Layer 19 of a small transformer language model trained on English Wikipedia (23 layers, counted from 0, width 96).
A neuron adds its activation times its output weights to the MLP's output. To switch it off is to set its activation to zero at one token and run the rest of the model.
A neuron's activation on a vector x is GELU(weights . x), where the dot is the dot product.

Input weights of the MLP neurons that the questions are about. A number n stands for (n - 500) times 0.0014.
n5: 528 587 504 819 614 539 542 549 310 349 430 537 638 327 573 549 439 540 410 520 371 416 629 567 296 609 715 758 462 345 555 668 365 543 529 443 299 546 224 606 148 562 196 328 628 623 468 509 613 387 407 533 688 552 453 403 341 471 274 546 627 328 539 411 610 242 614 415 504 583 435 734 199 552 512 400 576 371 629 480 597 348 457 385 337 582 624 566 732 566 552 747 616 464 569 471
n46: 508 704 629 319 456 392 931 760 687 531 548 508 305 634 623 391 508 622 492 638 481 563 640 469 202 227 524 355 346 285 639 386 480 550 314 451 468 426 468 504 489 219 496 534 405 670 544 568 582 460 762 528 411 555 415 584 251 607 623 557 421 657 453 404 532 500 475 413 736 364 516 419 639 654 529 228 442 449 531 428 468 492 438 565 541 225 251 301 516 549 602 630 626 547 516 628
n52: 355 570 490 507 462 517 394 713 601 402 410 331 517 570 409 600 500 497 533 547 430 367 564 792 542 470 356 319 486 426 590 402 352 533 594 374 430 500 610 635 646 377 246 422 351 465 500 613 457 384 439 766 358 570 503 397 466 412 312 440 718 403 557 472 410 681 516 626 497 483 700 413 602 551 465 520 472 391 530 575 750 391 533 762 535 403 537 256 630 437 631 573 276 486 524 564
n74: 380 375 584 635 567 221 601 552 581 636 396 577 527 339 621 575 690 578 598 488 344 715 581 300 599 564 440 516 302 739 355 551 729 413 655 578 260 727 417 425 533 303 656 392 558 664 559 412 581 586 465 555 269 571 519 653 536 399 633 581 627 349 504 322 524 652 364 602 411 266 504 667 242 160 484 644 716 406 618 543 335 590 381 332 374 568 367 576 508 516 429 548 464 395 381 512
n167: 768 408 619 339 443 702 479 131 448 416 545 404 639 600 656 751 373 556 496 383 362 310 420 544 356 551 471 694 530 512 571 431 729 500 323 504 591 546 525 578 383 217 487 435 476 620 561 431 475 313 739 578 591 517 429 370 193 517 508 923 589 364 401 402 467 479 400 683 420 671 430 603 423 561 416 637 521 399 291 394 626 343 305 645 340 599 379 372 558 608 604 301 633 424 700 627
n176: 593 584 343 423 353 411 425 513 444 413 564 662 426 597 611 433 551 531 658 588 482 688 366 565 590 457 562 603 553 398 672 563 506 588 381 726 410 419 357 522 494 442 503 524 531 519 538 648 291 506 582 385 452 429 258 415 468 340 560 454 579 356 463 614 385 279 252 547 525 599 627 583 453 585 451 531 415 601 607 525 456 431 466 461 500 583 663 503 681 458 503 497 468 706 351 283
n208: 531 495 366 519 468 478 439 108 365 396 871 444 352 523 320 653 574 486 394 192 593 659 793 312 528 584 345 579 399 415 691 437 491 21 245 590 472 792 638 620 801 575 452 517 441 309 482 582 623 354 587 376 579 559 500 326 652 599 359 590 691 310 447 270 421 528 617 495 464 357 652 602 313 545 392 419 852 377 465 486 596 595 572 341 793 500 505 253 561 612 617 393 491 713 693 567
n209: 302 317 441 394 512 541 297 678 599 328 783 619 428 457 422 531 531 511 608 534 781 473 400 663 598 284 516 418 431 409 410 738 569 493 551 522 292 616 403 578 178 639 508 485 638 598 574 562 312 596 508 492 641 446 564 562 297 663 481 508 391 704 447 531 434 810 595 214 573 538 597 402 415 681 329 492 440 512 616 202 403 558 508 551 480 414 542 339 448 264 471 591 464 630 675 395
n211: 272 193 572 495 378 509 633 486 447 381 753 340 696 477 443 437 522 496 534 557 336 527 514 561 500 461 409 219 822 421 660 641 276 509 405 559 554 477 204 509 475 454 821 487 659 563 684 524 348 456 389 657 826 228 509 397 545 238 558 564 481 432 591 307 874 265 642 576 368 683 769 319 411 478 312 474 607 740 712 397 576 580 452 286 288 640 434 373 733 559 742 536 336 412 500 398
n240: 385 459 249 522 636 532 523 429 643 532 489 485 525 597 550 456 485 694 496 608 574 569 526 511 290 409 627 873 492 611 489 439 658 605 241 623 404 575 606 430 493 485 306 270 554 541 621 512 440 522 431 636 629 691 391 540 368 665 427 354 679 201 578 511 555 696 520 573 281 642 192 670 344 359 515 630 390 438 391 387 536 294 393 400 447 592 424 619 563 470 477 541 574 460 474 477
n248: 516 422 496 496 371 535 521 512 587 599 581 706 394 508 428 634 68 647 253 377 562 635 463 555 581 314 726 545 500 689 457 274 476 354 398 560 516 624 653 678 567 492 362 576 679 349 275 746 479 408 424 718 350 234 504 644 415 389 388 541 471 484 527 721 371 679 504 656 433 410 359 419 699 353 500 500 354 337 477 340 592 436 539 410 583 642 373 439 812 492 538 533 553 793 456 279
n262: 379 730 671 606 445 429 674 337 482 284 704 505 353 262 345 177 523 432 562 220 553 545 656 272 431 289 168 384 682 245 584 545 572 465 463 539 574 434 528 610 517 491 138 831 731 532 422 365 779 432 427 587 481 378 553 441 670 317 509 617 648 320 540 450 440 630 400 518 383 549 551 842 650 450 566 554 671 151 836 495 450 423 429 658 561 713 328 639 509 426 393 393 533 626 261 656
n308: 735 419 579 246 512 397 322 400 558 562 727 673 500 536 450 714 615 205 447 578 409 496 512 558 341 360 424 476 488 465 439 562 651 278 297 662 548 565 551 306 482 552 504 426 449 632 673 562 532 390 187 528 448 940 637 394 374 411 703 605 525 560 416 591 544 504 486 547 438 144 618 480 512 461 444 422 598 325 565 421 606 391 320 632 540 556 543 332 604 568 429 556 628 636 196 410
n319: 612 568 375 241 414 218 329 471 654 519 880 247 625 733 389 740 323 523 605 444 638 651 397 430 586 537 646 577 465 220 445 683 402 518 543 317 182 480 505 404 592 106 470 236 552 630 476 581 760 263 401 533 620 404 289 372 337 578 301 647 252 476 421 471 696 331 677 723 416 546 409 461 769 802 607 472 283 675 486 605 576 538 468 563 451 616 599 452 524 703 566 747 345 162 567 737
n368: 598 237 403 443 500 395 607 842 524 595 678 451 449 439 704 649 319 717 496 464 461 512 422 512 642 427 500 236 609 320 500 472 630 692 277 613 601 409 564 391 596 566 696 323 540 484 705 703 169 624 612 665 447 359 330 464 452 640 361 475 763 496 434 424 621 496 558 624 449 399 456 326 381 373 401 634 388 456 605 536 208 563 543 309 244 589 631 626 402 484 470 394 447 212 536 517

Output weights of the MLP neurons that the questions are about. A number n stands for (n - 500) times 0.0055.
n5: 517 384 620 487 572 478 515 382 599 682 665 450 554 397 379 653 423 496 694 469 507 325 464 487 536 672 543 439 507 667 556 366 609 545 546 243 655 301 438 500 452 340 343 463 387 657 538 492 409 400 545 614 288 472 489 518 465 408 496 556 629 518 461 591 649 528 480 419 348 528 830 429 705 489 448 282 359 337 456 613 539 656 741 511 760 573 370 455 529 624 271 180 221 493 561 536
n46: 717 650 383 346 553 475 366 562 509 558 351 288 484 513 622 462 648 561 513 521 512 316 520 477 366 410 438 493 465 386 361 388 371 895 523 704 667 536 399 598 512 353 399 427 373 598 509 520 433 583 408 487 686 327 528 266 523 631 456 388 432 288 509 375 494 613 362 392 527 510 527 479 497 631 497 688 457 511 494 497 507 521 510 643 493 449 536 548 699 761 444 627 457 572 507 432
n52: 483 704 455 361 495 465 512 333 343 709 535 531 480 472 555 456 624 361 435 483 454 548 497 645 497 537 376 479 356 425 285 446 451 518 522 661 512 637 503 601 500 517 569 478 667 503 377 491 527 655 461 559 576 506 437 382 472 655 667 594 592 595 388 564 234 522 431 456 536 509 383 597 372 518 594 412 626 639 432 474 428 616 288 390 603 525 475 601 433 654 421 441 606 410 388 494
n74: 686 412 472 506 420 520 447 560 500 643 548 310 558 532 535 497 412 339 392 438 400 291 691 638 392 430 523 631 590 373 513 369 372 426 247 903 811 399 600 542 494 635 493 626 648 244 383 649 405 545 503 623 648 290 567 527 352 590 536 407 356 531 590 459 425 312 489 500 523 695 423 500 448 531 448 371 255 522 503 554 745 481 514 624 429 451 539 562 433 433 527 543 530 588 489 537
n167: 471 507 426 524 397 404 468 557 529 430 603 680 415 611 409 753 258 374 383 556 574 585 476 475 633 705 440 386 517 616 592 424 371 590 544 596 369 392 403 390 442 578 460 563 341 433 471 336 560 510 691 459 249 374 611 421 580 476 482 427 537 445 507 697 517 464 456 516 474 485 592 403 562 341 632 660 872 534 713 379 687 357 260 445 687 565 579 477 358 612 357 556 500 646 404 356
n176: 540 542 601 478 549 486 638 579 490 602 430 264 462 285 447 531 488 489 461 530 544 282 593 535 459 603 363 351 386 574 426 443 423 424 485 224 507 450 371 531 441 708 481 523 478 490 447 354 672 613 358 672 446 560 657 584 481 772 448 608 329 775 610 233 545 782 635 451 523 504 225 483 477 305 504 497 431 462 435 438 545 752 553 581 542 444 379 677 420 508 583 557 610 309 543 704
n208: 620 721 458 372 273 414 457 815 442 560 347 240 688 449 438 274 597 496 486 559 653 559 595 507 485 508 613 530 680 670 504 548 527 430 404 575 351 857 605 546 377 708 341 451 462 288 391 530 534 159 453 500 517 451 395 545 417 392 720 515 359 570 407 569 627 516 302 652 738 336 580 644 547 417 310 341 642 612 629 471 460 458 550 504 64 473 465 504 220 558 582 460 609 704 360 691
n209: 503 565 345 424 359 634 581 455 699 516 365 634 425 336 583 562 589 258 458 441 391 431 477 485 533 410 365 636 533 531 352 434 334 505 361 753 585 347 633 514 457 571 525 479 311 373 469 517 485 520 404 487 453 373 481 608 549 589 521 287 571 586 638 597 507 658 675 485 608 620 296 628 537 546 249 520 422 339 785 387 542 577 507 510 582 426 668 609 691 482 581 403 468 607 432 549
n211: 532 315 413 689 396 439 476 560 614 299 625 240 470 637 525 561 619 323 399 523 451 523 497 403 353 563 470 440 514 647 328 445 724 406 479 619 588 600 376 380 411 590 384 444 465 368 372 584 566 435 478 520 647 474 371 375 639 579 298 732 497 405 675 533 587 388 363 487 532 533 642 395 538 548 582 523 458 614 444 404 684 276 562 466 625 686 383 535 824 423 661 490 457 413 451 606
n240: 480 528 660 386 357 300 522 548 536 736 389 591 579 504 559 324 480 337 574 606 395 397 531 432 566 524 490 227 454 379 517 527 377 977 753 495 575 351 431 684 448 606 578 586 514 443 395 702 551 374 513 385 432 167 493 507 478 367 548 496 476 615 422 548 548 464 689 513 543 194 727 395 507 644 413 321 673 573 545 479 481 621 528 462 508 490 515 487 500 682 531 404 449 243 547 522
n248: 509 517 705 482 531 547 403 601 640 516 560 451 672 764 399 643 273 408 497 519 533 516 497 629 382 500 333 334 711 610 676 449 625 330 613 448 714 179 462 585 566 483 493 494 472 432 468 497 506 726 588 380 593 647 399 192 528 503 557 504 572 463 327 444 527 348 550 494 532 525 468 640 380 524 558 421 417 357 543 459 564 354 615 534 493 326 517 662 503 518 391 471 334 335 479 536
n262: 394 756 419 463 503 157 574 606 549 526 350 390 567 551 415 347 298 439 749 521 533 529 503 409 591 364 628 461 546 480 414 558 512 755 480 479 341 700 514 392 556 378 476 286 512 464 635 516 292 666 430 616 809 565 533 477 425 572 460 527 654 470 529 448 541 606 616 708 521 379 564 566 362 292 836 574 473 582 510 235 540 618 583 413 476 550 704 275 518 398 467 349 332 382 527 379
n308: 566 681 549 429 422 602 431 390 688 469 353 692 560 510 488 522 391 595 415 476 519 463 463 337 671 312 453 464 601 581 426 500 401 614 470 513 626 473 352 528 368 354 538 553 474 428 594 573 621 539 160 667 404 889 575 356 419 548 510 572 434 568 528 376 443 470 541 465 430 473 630 391 461 497 567 586 493 293 465 531 421 363 377 655 556 585 631 646 481 462 497 515 434 522 550 641
n319: 400 710 627 409 507 438 296 443 616 379 350 396 533 481 596 576 273 597 575 382 415 235 510 307 355 446 268 417 422 341 504 444 508 410 681 623 288 430 476 411 589 406 695 493 349 454 459 504 756 496 483 537 417 425 447 489 454 334 652 784 575 713 382 439 551 490 508 487 659 684 555 599 438 533 564 529 439 630 497 532 828 484 559 496 635 514 511 618 507 683 522 770 286 356 508 689
n368: 409 414 548 408 509 377 428 350 344 312 630 311 593 653 522 434 567 394 580 405 714 586 500 497 512 693 621 500 517 422 385 542 629 577 740 687 320 535 462 463 313 632 289 451 338 474 468 514 488 288 365 406 411 486 585 584 341 554 472 394 418 396 647 609 397 557 536 509 629 640 564 438 626 399 449 596 733 631 531 588 511 504 524 365 445 491 371 427 437 580 427 714 604 747 521 611

Each question names a token from some text and the token that comes next. It shows the vector x that enters the MLP there. A number n stands for (n - 500) times 0.012.

Then comes g, the gradient of the next token's log-probability with respect to the MLP's output, scaled to length 1. A neuron's effect is roughly proportional to its activation times (output weights . g). A number n stands for (n - 500) times 0.00089.

"it", then "o"
x: 476 290 432 486 460 503 413 570 584 697 447 499 397 526 510 555 495 543 375 644 459 512 434 481 486 647 435 629 492 657 488 368 495 580 633 698 560 536 468 454 543 493 521 593 499 428 426 445 490 521 333 459 585 572 404 507 668 529 485 362 467 637 623 330 522 510 378 470 691 601 493 567 401 561 653 488 369 504 418 583 477 549 376 424 350 469 581 653 457 495 393 404 436 524 454 471
g: 531 279 510 617 639 422 623 441 576 502 693 462 537 610 532 618 479 494 511 581 394 556 356 412 422 525 524 544 476 431 404 576 566 554 719 382 330 463 538 446 475 618 584 487 399 404 591 680 555 596 419 348 623 418 653 377 373 336 407 427 417 617 532 344 389 241 509 531 568 249 772 367 718 638 443 515 259 711 449 641 391 547 619 555 401 389 485 704 313 469 588 541 563 526 597 352
Which two neurons, each switched off alone, lower its probability most, in order? n240, n368

".", then "29"
x: 465 561 490 342 316 465 527 365 547 498 408 481 400 498 427 467 601 463 341 560 528 636 490 576 493 428 402 401 500 502 508 496 442 700 438 535 608 396 450 526 363 518 457 673 345 362 535 619 584 603 489 531 529 478 410 514 657 512 446 357 605 549 555 537 421 635 342 508 621 468 462 535 492 543 617 603 450 527 419 579 601 467 506 540 686 353 550 476 461 478 559 436 449 542 632 466
g: 418 452 561 474 524 496 706 485 569 526 482 564 494 303 591 486 579 352 482 634 448 240 383 411 469 371 548 583 512 258 732 335 589 522 531 469 498 300 623 357 603 465 554 476 573 565 469 543 656 740 515 464 581 336 654 350 211 636 292 658 452 452 323 483 650 511 455 393 498 507 412 460 639 538 499 668 503 577 752 546 585 403 474 689 495 483 449 505 578 645 378 576 663 360 379 326
Which two neurons, each switched off alone, lower its probability most, in order? n46, n176

" |", then " World"
x: 434 361 456 425 422 525 382 487 487 488 565 439 446 495 327 413 518 394 291 485 505 615 528 538 530 548 543 487 489 482 480 423 497 824 454 579 506 523 492 555 480 572 508 623 440 512 526 614 610 476 496 385 616 459 430 517 557 499 549 302 730 602 538 496 403 603 430 519 480 425 573 460 557 609 460 459 645 560 471 524 530 451 349 498 593 468 417 503 546 537 474 407 437 492 498 473
g: 645 593 427 567 425 582 406 567 302 579 390 570 594 435 707 232 436 663 611 681 509 461 487 249 531 785 595 662 226 284 495 539 467 588 455 507 588 395 490 599 472 411 548 515 460 542 353 409 488 511 509 493 573 574 577 668 409 634 522 427 404 518 591 598 574 574 320 508 317 426 558 604 271 501 410 331 450 573 384 395 558 540 509 389 630 675 329 606 463 489 387 433 597 338 621 711
Which neuron, switched off, raises the next token's probability most? n248

".", then "10"
x: 498 557 527 379 313 481 518 362 537 501 409 494 407 509 403 480 580 495 321 595 523 648 483 569 482 429 396 404 472 442 498 463 437 693 395 548 605 391 477 540 375 512 482 673 342 355 532 633 578 595 491 548 500 498 419 537 645 504 440 360 611 514 579 567 450 619 323 492 623 469 487 516 467 580 617 588 446 529 418 546 610 453 526 564 670 359 533 461 486 468 586 429 457 518 604 491
g: 581 514 439 669 547 712 568 491 631 477 453 671 278 237 477 243 719 621 537 480 517 312 355 377 328 354 577 593 644 589 682 514 449 453 569 460 575 449 543 740 458 528 391 623 466 557 502 395 545 409 381 467 499 375 674 550 445 608 430 479 601 247 479 331 516 382 541 567 582 466 450 488 674 417 421 650 419 514 445 348 528 499 497 333 573 641 381 470 605 465 557 460 858 514 430 445
Which neuron, switched off, raises the next token's probability most? n52

"ke", then " →"
x: 471 578 499 291 518 385 381 474 392 499 525 484 435 479 495 525 463 509 417 609 513 630 481 390 468 571 519 495 550 606 453 488 412 662 704 793 475 481 394 447 513 552 515 545 470 367 325 470 515 441 507 418 586 535 476 554 510 587 624 494 636 394 602 447 365 558 398 584 598 500 474 549 537 539 611 606 438 606 393 680 519 595 431 409 435 330 468 579 418 480 443 370 517 452 538 438
g: 610 563 449 318 429 279 526 480 617 354 531 578 487 479 616 277 580 471 653 469 518 451 615 737 631 597 522 646 436 571 596 552 633 466 441 332 574 780 416 516 655 489 644 353 639 411 513 349 297 556 657 490 447 556 729 503 487 539 582 543 407 363 479 400 372 749 562 361 495 361 312 537 340 466 363 482 558 504 593 401 649 497 361 574 638 340 290 509 522 442 490 706 426 412 443 361
Which neuron, switched off, raises the next token's probability most? n74

" B", then "ant"
x: 574 481 484 392 475 555 463 492 473 642 447 481 483 536 471 571 362 559 482 593 447 526 369 434 495 715 571 478 464 676 351 392 351 671 423 591 614 437 495 537 419 559 546 524 420 444 453 421 454 498 575 339 568 426 366 581 577 577 541 457 572 613 523 640 332 590 318 402 606 446 548 647 565 619 463 590 497 488 478 453 487 534 330 455 598 619 409 505 494 475 428 344 527 482 540 553
g: 461 434 565 400 507 600 683 489 688 514 473 584 511 671 647 483 354 271 599 819 429 449 346 394 634 408 443 511 408 436 810 494 495 400 349 513 516 544 578 455 550 514 325 236 354 466 580 464 306 541 459 339 436 503 572 420 549 481 757 522 378 355 579 570 541 555 428 612 692 582 382 535 517 337 301 482 578 546 547 654 407 551 520 448 436 512 523 529 569 642 467 563 454 297 778 398
Which two neurons, each switched off alone, lower its probability most, in order? n248, n167

" |", then " December"
x: 501 445 507 418 398 508 380 436 412 590 541 487 459 483 375 415 410 362 291 542 483 663 529 414 543 537 544 418 569 441 402 453 544 761 528 454 573 420 463 558 494 499 499 613 464 459 422 407 523 436 561 499 668 550 423 480 581 582 583 311 739 528 508 467 483 638 384 507 570 499 541 470 418 569 439 578 623 554 499 528 570 486 331 507 591 431 450 632 578 497 423 488 456 534 535 493
g: 532 480 428 510 634 549 596 680 473 633 389 438 546 534 512 366 656 571 433 372 405 337 579 713 594 419 707 450 391 269 485 412 450 589 637 406 614 277 644 606 432 325 484 643 600 626 669 402 431 432 395 620 554 364 632 397 273 520 275 529 487 667 401 507 358 396 550 445 399 359 587 481 545 395 585 391 458 691 405 735 507 590 646 633 561 497 426 422 383 760 371 526 399 577 448 489
Which neuron, switched off, raises the next token's probability most? n208

"-", then " Club"
x: 477 461 519 497 456 495 509 470 571 559 461 428 462 518 384 364 522 535 506 464 470 462 478 441 569 575 499 508 571 494 382 460 471 851 526 717 507 463 497 448 424 581 466 675 380 343 485 478 579 451 482 462 561 491 411 485 583 451 443 335 644 525 638 543 481 670 373 515 657 492 504 541 494 507 385 482 533 572 540 564 536 399 398 486 510 527 435 507 444 515 477 366 461 549 502 504
g: 796 503 492 506 473 578 572 581 496 436 453 675 739 666 646 470 384 525 417 416 707 660 689 478 338 576 209 533 464 523 392 536 541 534 579 519 410 587 466 424 327 661 617 401 583 445 614 510 198 464 542 423 584 646 538 443 408 643 298 546 566 355 442 530 328 461 493 438 422 486 561 353 430 573 520 452 428 459 210 454 483 799 348 406 596 588 438 437 343 587 565 476 628 506 434 522
Which two neurons, each switched off alone, lower its probability most, in order? n262, n52

" California", then "\n"
x: 406 532 431 444 436 575 428 403 501 592 434 490 555 480 496 496 520 484 458 632 371 637 516 548 418 681 518 571 558 544 303 536 527 700 620 413 514 577 501 373 472 524 532 587 372 333 273 485 412 416 484 488 572 517 401 625 517 546 531 278 628 492 551 349 586 530 337 539 470 584 461 443 474 579 610 502 483 599 468 542 545 521 306 594 554 473 594 500 532 558 554 537 495 619 408 389
g: 431 445 747 456 366 313 459 771 545 505 592 535 446 627 496 411 488 702 651 644 645 418 514 328 498 384 410 417 642 354 414 394 460 472 444 525 551 410 670 475 768 712 578 587 504 609 404 484 616 485 482 338 344 617 460 486 461 516 576 359 403 400 616 403 444 747 496 341 742 536 480 441 510 439 447 535 567 685 367 642 522 419 390 629 554 524 383 419 555 526 462 284 481 564 214 394
Which two neurons, each switched off alone, lower its probability most, in order? n240, n176

".", then " Johnson"
x: 513 530 498 555 417 513 569 493 460 552 408 403 493 515 405 418 490 547 357 527 525 604 433 542 477 436 469 542 514 459 393 454 407 782 401 703 520 566 455 494 376 523 459 617 339 361 495 586 646 527 502 472 575 556 378 524 472 496 468 358 608 471 674 495 448 722 360 460 480 456 461 552 439 546 504 506 574 531 493 529 517 371 383 576 572 497 564 430 584 449 522 399 501 599 529 496
g: 478 347 577 500 832 454 480 546 745 504 595 491 809 622 388 628 374 481 592 492 541 679 198 383 410 552 556 309 510 452 567 433 493 510 514 520 259 448 406 244 574 503 463 538 539 692 389 370 493 534 437 777 351 608 531 454 511 400 612 510 439 363 343 569 589 428 453 551 396 592 562 463 504 401 436 616 317 380 606 589 446 438 745 561 475 571 429 555 385 599 587 398 463 581 546 418
Which neuron, switched off, lowers the next token's probability most? n248

" T", then "ak"
x: 371 486 535 402 407 519 586 520 478 563 352 508 394 550 362 386 436 441 339 483 417 652 429 455 546 511 664 491 519 670 483 462 497 627 536 625 609 493 555 532 457 551 402 737 355 508 425 518 598 488 626 380 588 445 441 608 543 578 604 427 481 584 611 456 339 452 230 502 601 568 545 445 586 583 392 560 449 500 468 527 525 428 427 482 526 507 483 611 426 522 528 405 463 563 562 543
g: 538 678 676 534 497 525 437 717 443 781 600 307 491 585 510 437 343 429 502 565 344 581 533 382 273 629 653 364 436 709 472 417 601 497 517 551 420 556 636 542 446 436 561 437 468 576 290 438 359 323 584 486 422 507 439 443 365 473 542 560 412 485 561 559 649 507 609 648 480 764 368 561 650 708 528 609 323 478 346 508 472 501 539 585 441 263 301 548 483 583 356 561 204 636 424 486
Which neuron, switched off, lowers the next token's probability most? n248

"\n", then "-"
x: 464 463 510 413 437 532 548 522 471 480 442 454 456 457 522 484 467 564 337 526 423 541 328 529 476 541 568 506 521 454 292 509 460 729 452 692 526 477 445 496 343 636 456 628 384 353 415 444 632 465 570 357 718 463 364 502 517 590 532 400 621 486 580 506 496 717 419 505 559 539 481 435 466 506 474 475 595 604 569 467 515 373 369 512 539 518 598 513 628 471 516 476 446 601 510 472
g: 381 496 402 386 436 581 381 699 354 507 548 537 397 496 618 752 295 361 554 472 351 544 593 683 647 664 439 559 375 552 360 516 486 595 614 537 383 530 417 527 288 434 563 513 484 392 465 483 516 658 392 377 570 587 611 727 552 633 636 223 481 526 370 259 568 386 712 441 568 580 360 544 493 663 279 570 502 530 632 599 509 485 511 446 641 263 610 526 505 311 484 664 526 510 338 478
Which neuron, switched off, lowers the next token's probability most? n209

" Par", then "ch"
x: 450 433 453 425 476 587 384 522 516 637 560 343 437 529 530 480 438 505 458 532 362 647 401 417 605 705 475 543 654 684 438 350 370 645 539 592 590 515 561 492 387 500 431 471 369 410 446 381 601 586 605 479 541 515 351 516 597 531 531 443 517 558 596 484 495 530 246 584 568 607 459 634 481 528 431 635 400 575 502 436 440 464 370 519 414 617 513 477 522 589 375 477 497 494 523 456
g: 487 473 393 359 409 478 521 274 504 562 510 552 384 410 429 324 288 614 769 563 349 314 599 697 337 401 280 606 715 417 565 331 572 538 636 481 391 584 395 559 572 452 302 330 482 295 442 387 607 471 318 492 568 764 413 499 515 702 467 565 486 627 640 649 593 479 677 461 512 509 442 433 552 534 442 564 571 571 647 537 531 490 797 485 578 458 420 452 550 567 515 542 663 477 358 475
Which neuron, switched off, raises the next token's probability most? n167

"á", then "z"
x: 496 538 478 384 460 547 434 455 512 600 469 384 550 546 409 591 644 414 384 674 266 507 358 472 474 630 495 599 568 674 379 317 423 618 587 756 551 571 576 418 454 542 457 508 440 544 389 513 507 479 425 389 560 478 410 529 620 615 518 567 464 497 605 493 581 437 368 461 548 551 511 444 543 606 506 457 473 598 418 442 539 472 314 502 599 546 500 656 446 431 530 408 553 468 368 501
g: 418 658 540 591 630 316 574 699 688 415 612 655 616 362 500 304 407 533 369 359 293 679 611 268 408 399 465 465 429 561 484 577 465 628 580 625 401 407 401 514 452 328 497 256 400 323 463 375 525 405 488 577 372 922 524 471 496 594 649 640 436 497 563 588 709 418 524 403 535 500 531 595 487 602 557 536 348 597 491 463 526 569 547 482 538 422 353 703 431 601 454 523 425 595 370 415
Which neuron, switched off, lowers the next token's probability most? n308

" |", then " Time"
x: 594 439 394 394 427 424 500 462 494 614 601 471 460 606 348 487 508 435 294 508 543 617 604 485 542 578 481 495 549 529 423 405 422 719 397 563 602 535 441 519 449 523 483 543 442 386 419 568 539 412 497 459 644 529 514 486 619 529 565 377 716 604 488 446 295 622 383 556 496 454 561 556 478 695 370 432 545 610 503 425 541 585 282 424 495 466 542 523 444 435 492 434 556 479 497 514
g: 455 509 528 421 495 364 401 607 327 147 536 624 591 698 684 584 592 613 659 647 525 576 606 471 581 702 494 470 344 797 495 489 331 422 178 413 576 548 403 635 471 312 504 440 512 563 487 390 752 560 485 520 296 445 328 417 435 438 463 593 429 186 465 516 520 412 518 507 418 385 487 623 450 649 472 532 518 551 393 622 520 565 502 478 417 555 629 545 386 390 574 503 522 598 616 598
Which neuron, switched off, lowers the next token's probability most? n208

" |", then " "
x: 431 499 446 430 345 543 424 465 491 548 465 468 452 525 347 365 558 416 293 537 463 597 416 466 506 485 524 533 566 469 474 420 481 861 502 525 580 495 505 492 524 568 532 560 498 464 399 547 531 534 500 494 625 533 364 541 608 562 443 404 728 611 549 472 423 622 365 596 508 506 514 458 551 541 432 500 570 603 490 585 512 470 345 465 511 525 407 538 403 560 485 454 458 473 509 445
g: 335 345 351 605 397 617 425 412 620 657 290 601 270 445 534 595 533 345 372 650 598 347 520 459 661 492 461 344 356 655 406 501 535 567 582 473 620 355 554 465 356 620 751 429 627 374 416 367 573 606 523 305 655 524 379 475 483 528 659 495 401 497 370 397 608 507 437 653 617 349 464 394 812 588 405 636 520 605 503 491 627 553 383 533 453 514 557 538 621 284 561 722 381 507 543 472
Which neuron, switched off, lowers the next token's probability most? n240

"ally", then " find"
x: 556 501 416 509 401 548 388 432 432 522 510 390 505 368 586 601 554 347 429 595 462 425 438 531 512 622 547 523 496 427 465 401 543 823 598 500 548 419 443 483 505 630 496 488 497 385 395 653 649 415 547 500 529 552 477 577 478 616 495 288 394 399 527 505 529 547 403 505 501 552 551 571 407 597 456 546 584 487 481 618 586 391 364 508 475 423 453 551 597 433 419 439 479 619 529 448
g: 394 645 328 585 615 468 492 713 589 549 668 450 608 558 321 472 479 486 700 566 176 506 717 418 353 527 494 522 573 543 634 462 467 521 439 448 401 425 385 519 478 503 465 518 439 558 615 742 338 361 420 578 205 516 515 460 322 393 525 463 577 567 804 553 580 562 409 472 416 613 488 516 425 431 425 338 476 617 168 506 436 590 721 520 472 367 628 520 629 487 463 351 638 532 608 468
Which neuron, switched off, lowers the next token's probability most? n5

"ort", then "iv"
x: 469 500 636 392 383 477 427 388 418 599 640 500 511 473 558 511 489 414 427 645 580 618 583 494 516 570 601 571 446 590 409 444 399 760 598 549 450 497 483 370 343 437 522 537 258 415 493 582 536 526 497 455 522 416 444 559 606 697 520 362 532 581 417 509 491 486 375 537 627 515 421 571 491 561 450 444 495 680 358 623 505 503 439 441 463 419 568 585 519 552 400 428 465 486 456 478
g: 245 414 582 595 505 690 390 605 660 446 802 567 387 349 567 473 392 466 376 358 421 575 436 501 480 513 737 488 401 543 627 536 345 352 399 498 399 615 658 470 787 634 472 462 330 596 382 602 510 340 400 650 340 536 579 388 585 484 585 553 471 396 475 581 433 394 375 461 526 512 572 728 602 598 385 539 646 397 355 503 517 560 362 332 703 767 463 451 361 467 445 460 553 551 412 569
Which neuron, switched off, raises the next token's probability most? n176

" ch", then "alk"
x: 432 450 401 500 355 481 541 452 533 645 516 411 496 536 523 525 486 499 431 584 426 597 507 373 537 667 538 389 545 481 448 589 460 611 522 601 514 433 514 526 389 625 411 629 358 344 559 680 581 490 572 365 555 468 445 560 654 551 579 438 394 603 518 472 298 491 324 451 531 576 515 591 379 509 330 622 451 513 485 596 460 412 278 483 587 602 616 473 536 472 455 454 486 515 669 606
g: 559 577 390 647 642 542 615 581 524 507 381 616 399 542 462 225 322 832 541 539 558 579 350 596 347 363 668 543 311 644 324 307 459 435 500 500 614 421 582 600 645 538 427 588 648 400 563 411 519 611 605 309 608 754 549 527 385 601 468 542 394 484 414 534 354 631 442 536 676 428 594 483 454 413 446 471 453 285 503 373 258 571 686 589 416 411 473 386 447 416 479 336 578 551 549 643
Which two neurons, each switched off alone, lower its probability most, in order? n176, n208

" than", then " T"
x: 505 416 493 466 465 550 538 459 491 589 432 416 458 491 520 508 568 482 446 491 443 452 502 506 504 610 548 490 463 529 459 588 470 964 493 556 520 486 476 433 494 518 417 557 461 415 452 521 663 490 530 423 559 587 441 490 446 489 487 300 530 513 576 474 456 534 469 557 471 531 556 546 427 530 506 462 526 494 460 540 513 298 448 470 562 488 509 510 522 454 464 405 433 491 603 458
g: 514 546 622 238 622 513 447 690 636 404 585 433 630 477 214 288 601 444 585 435 510 388 563 252 401 403 424 546 525 585 431 274 521 504 316 476 509 635 756 526 425 597 434 499 463 522 451 524 378 396 305 625 458 516 406 597 557 422 483 386 626 581 549 532 553 688 340 542 631 588 709 594 479 525 627 498 426 515 519 346 447 495 540 653 529 760 430 708 222 549 442 406 455 497 434 648
Which neuron, switched off, lowers the next token's probability most? n5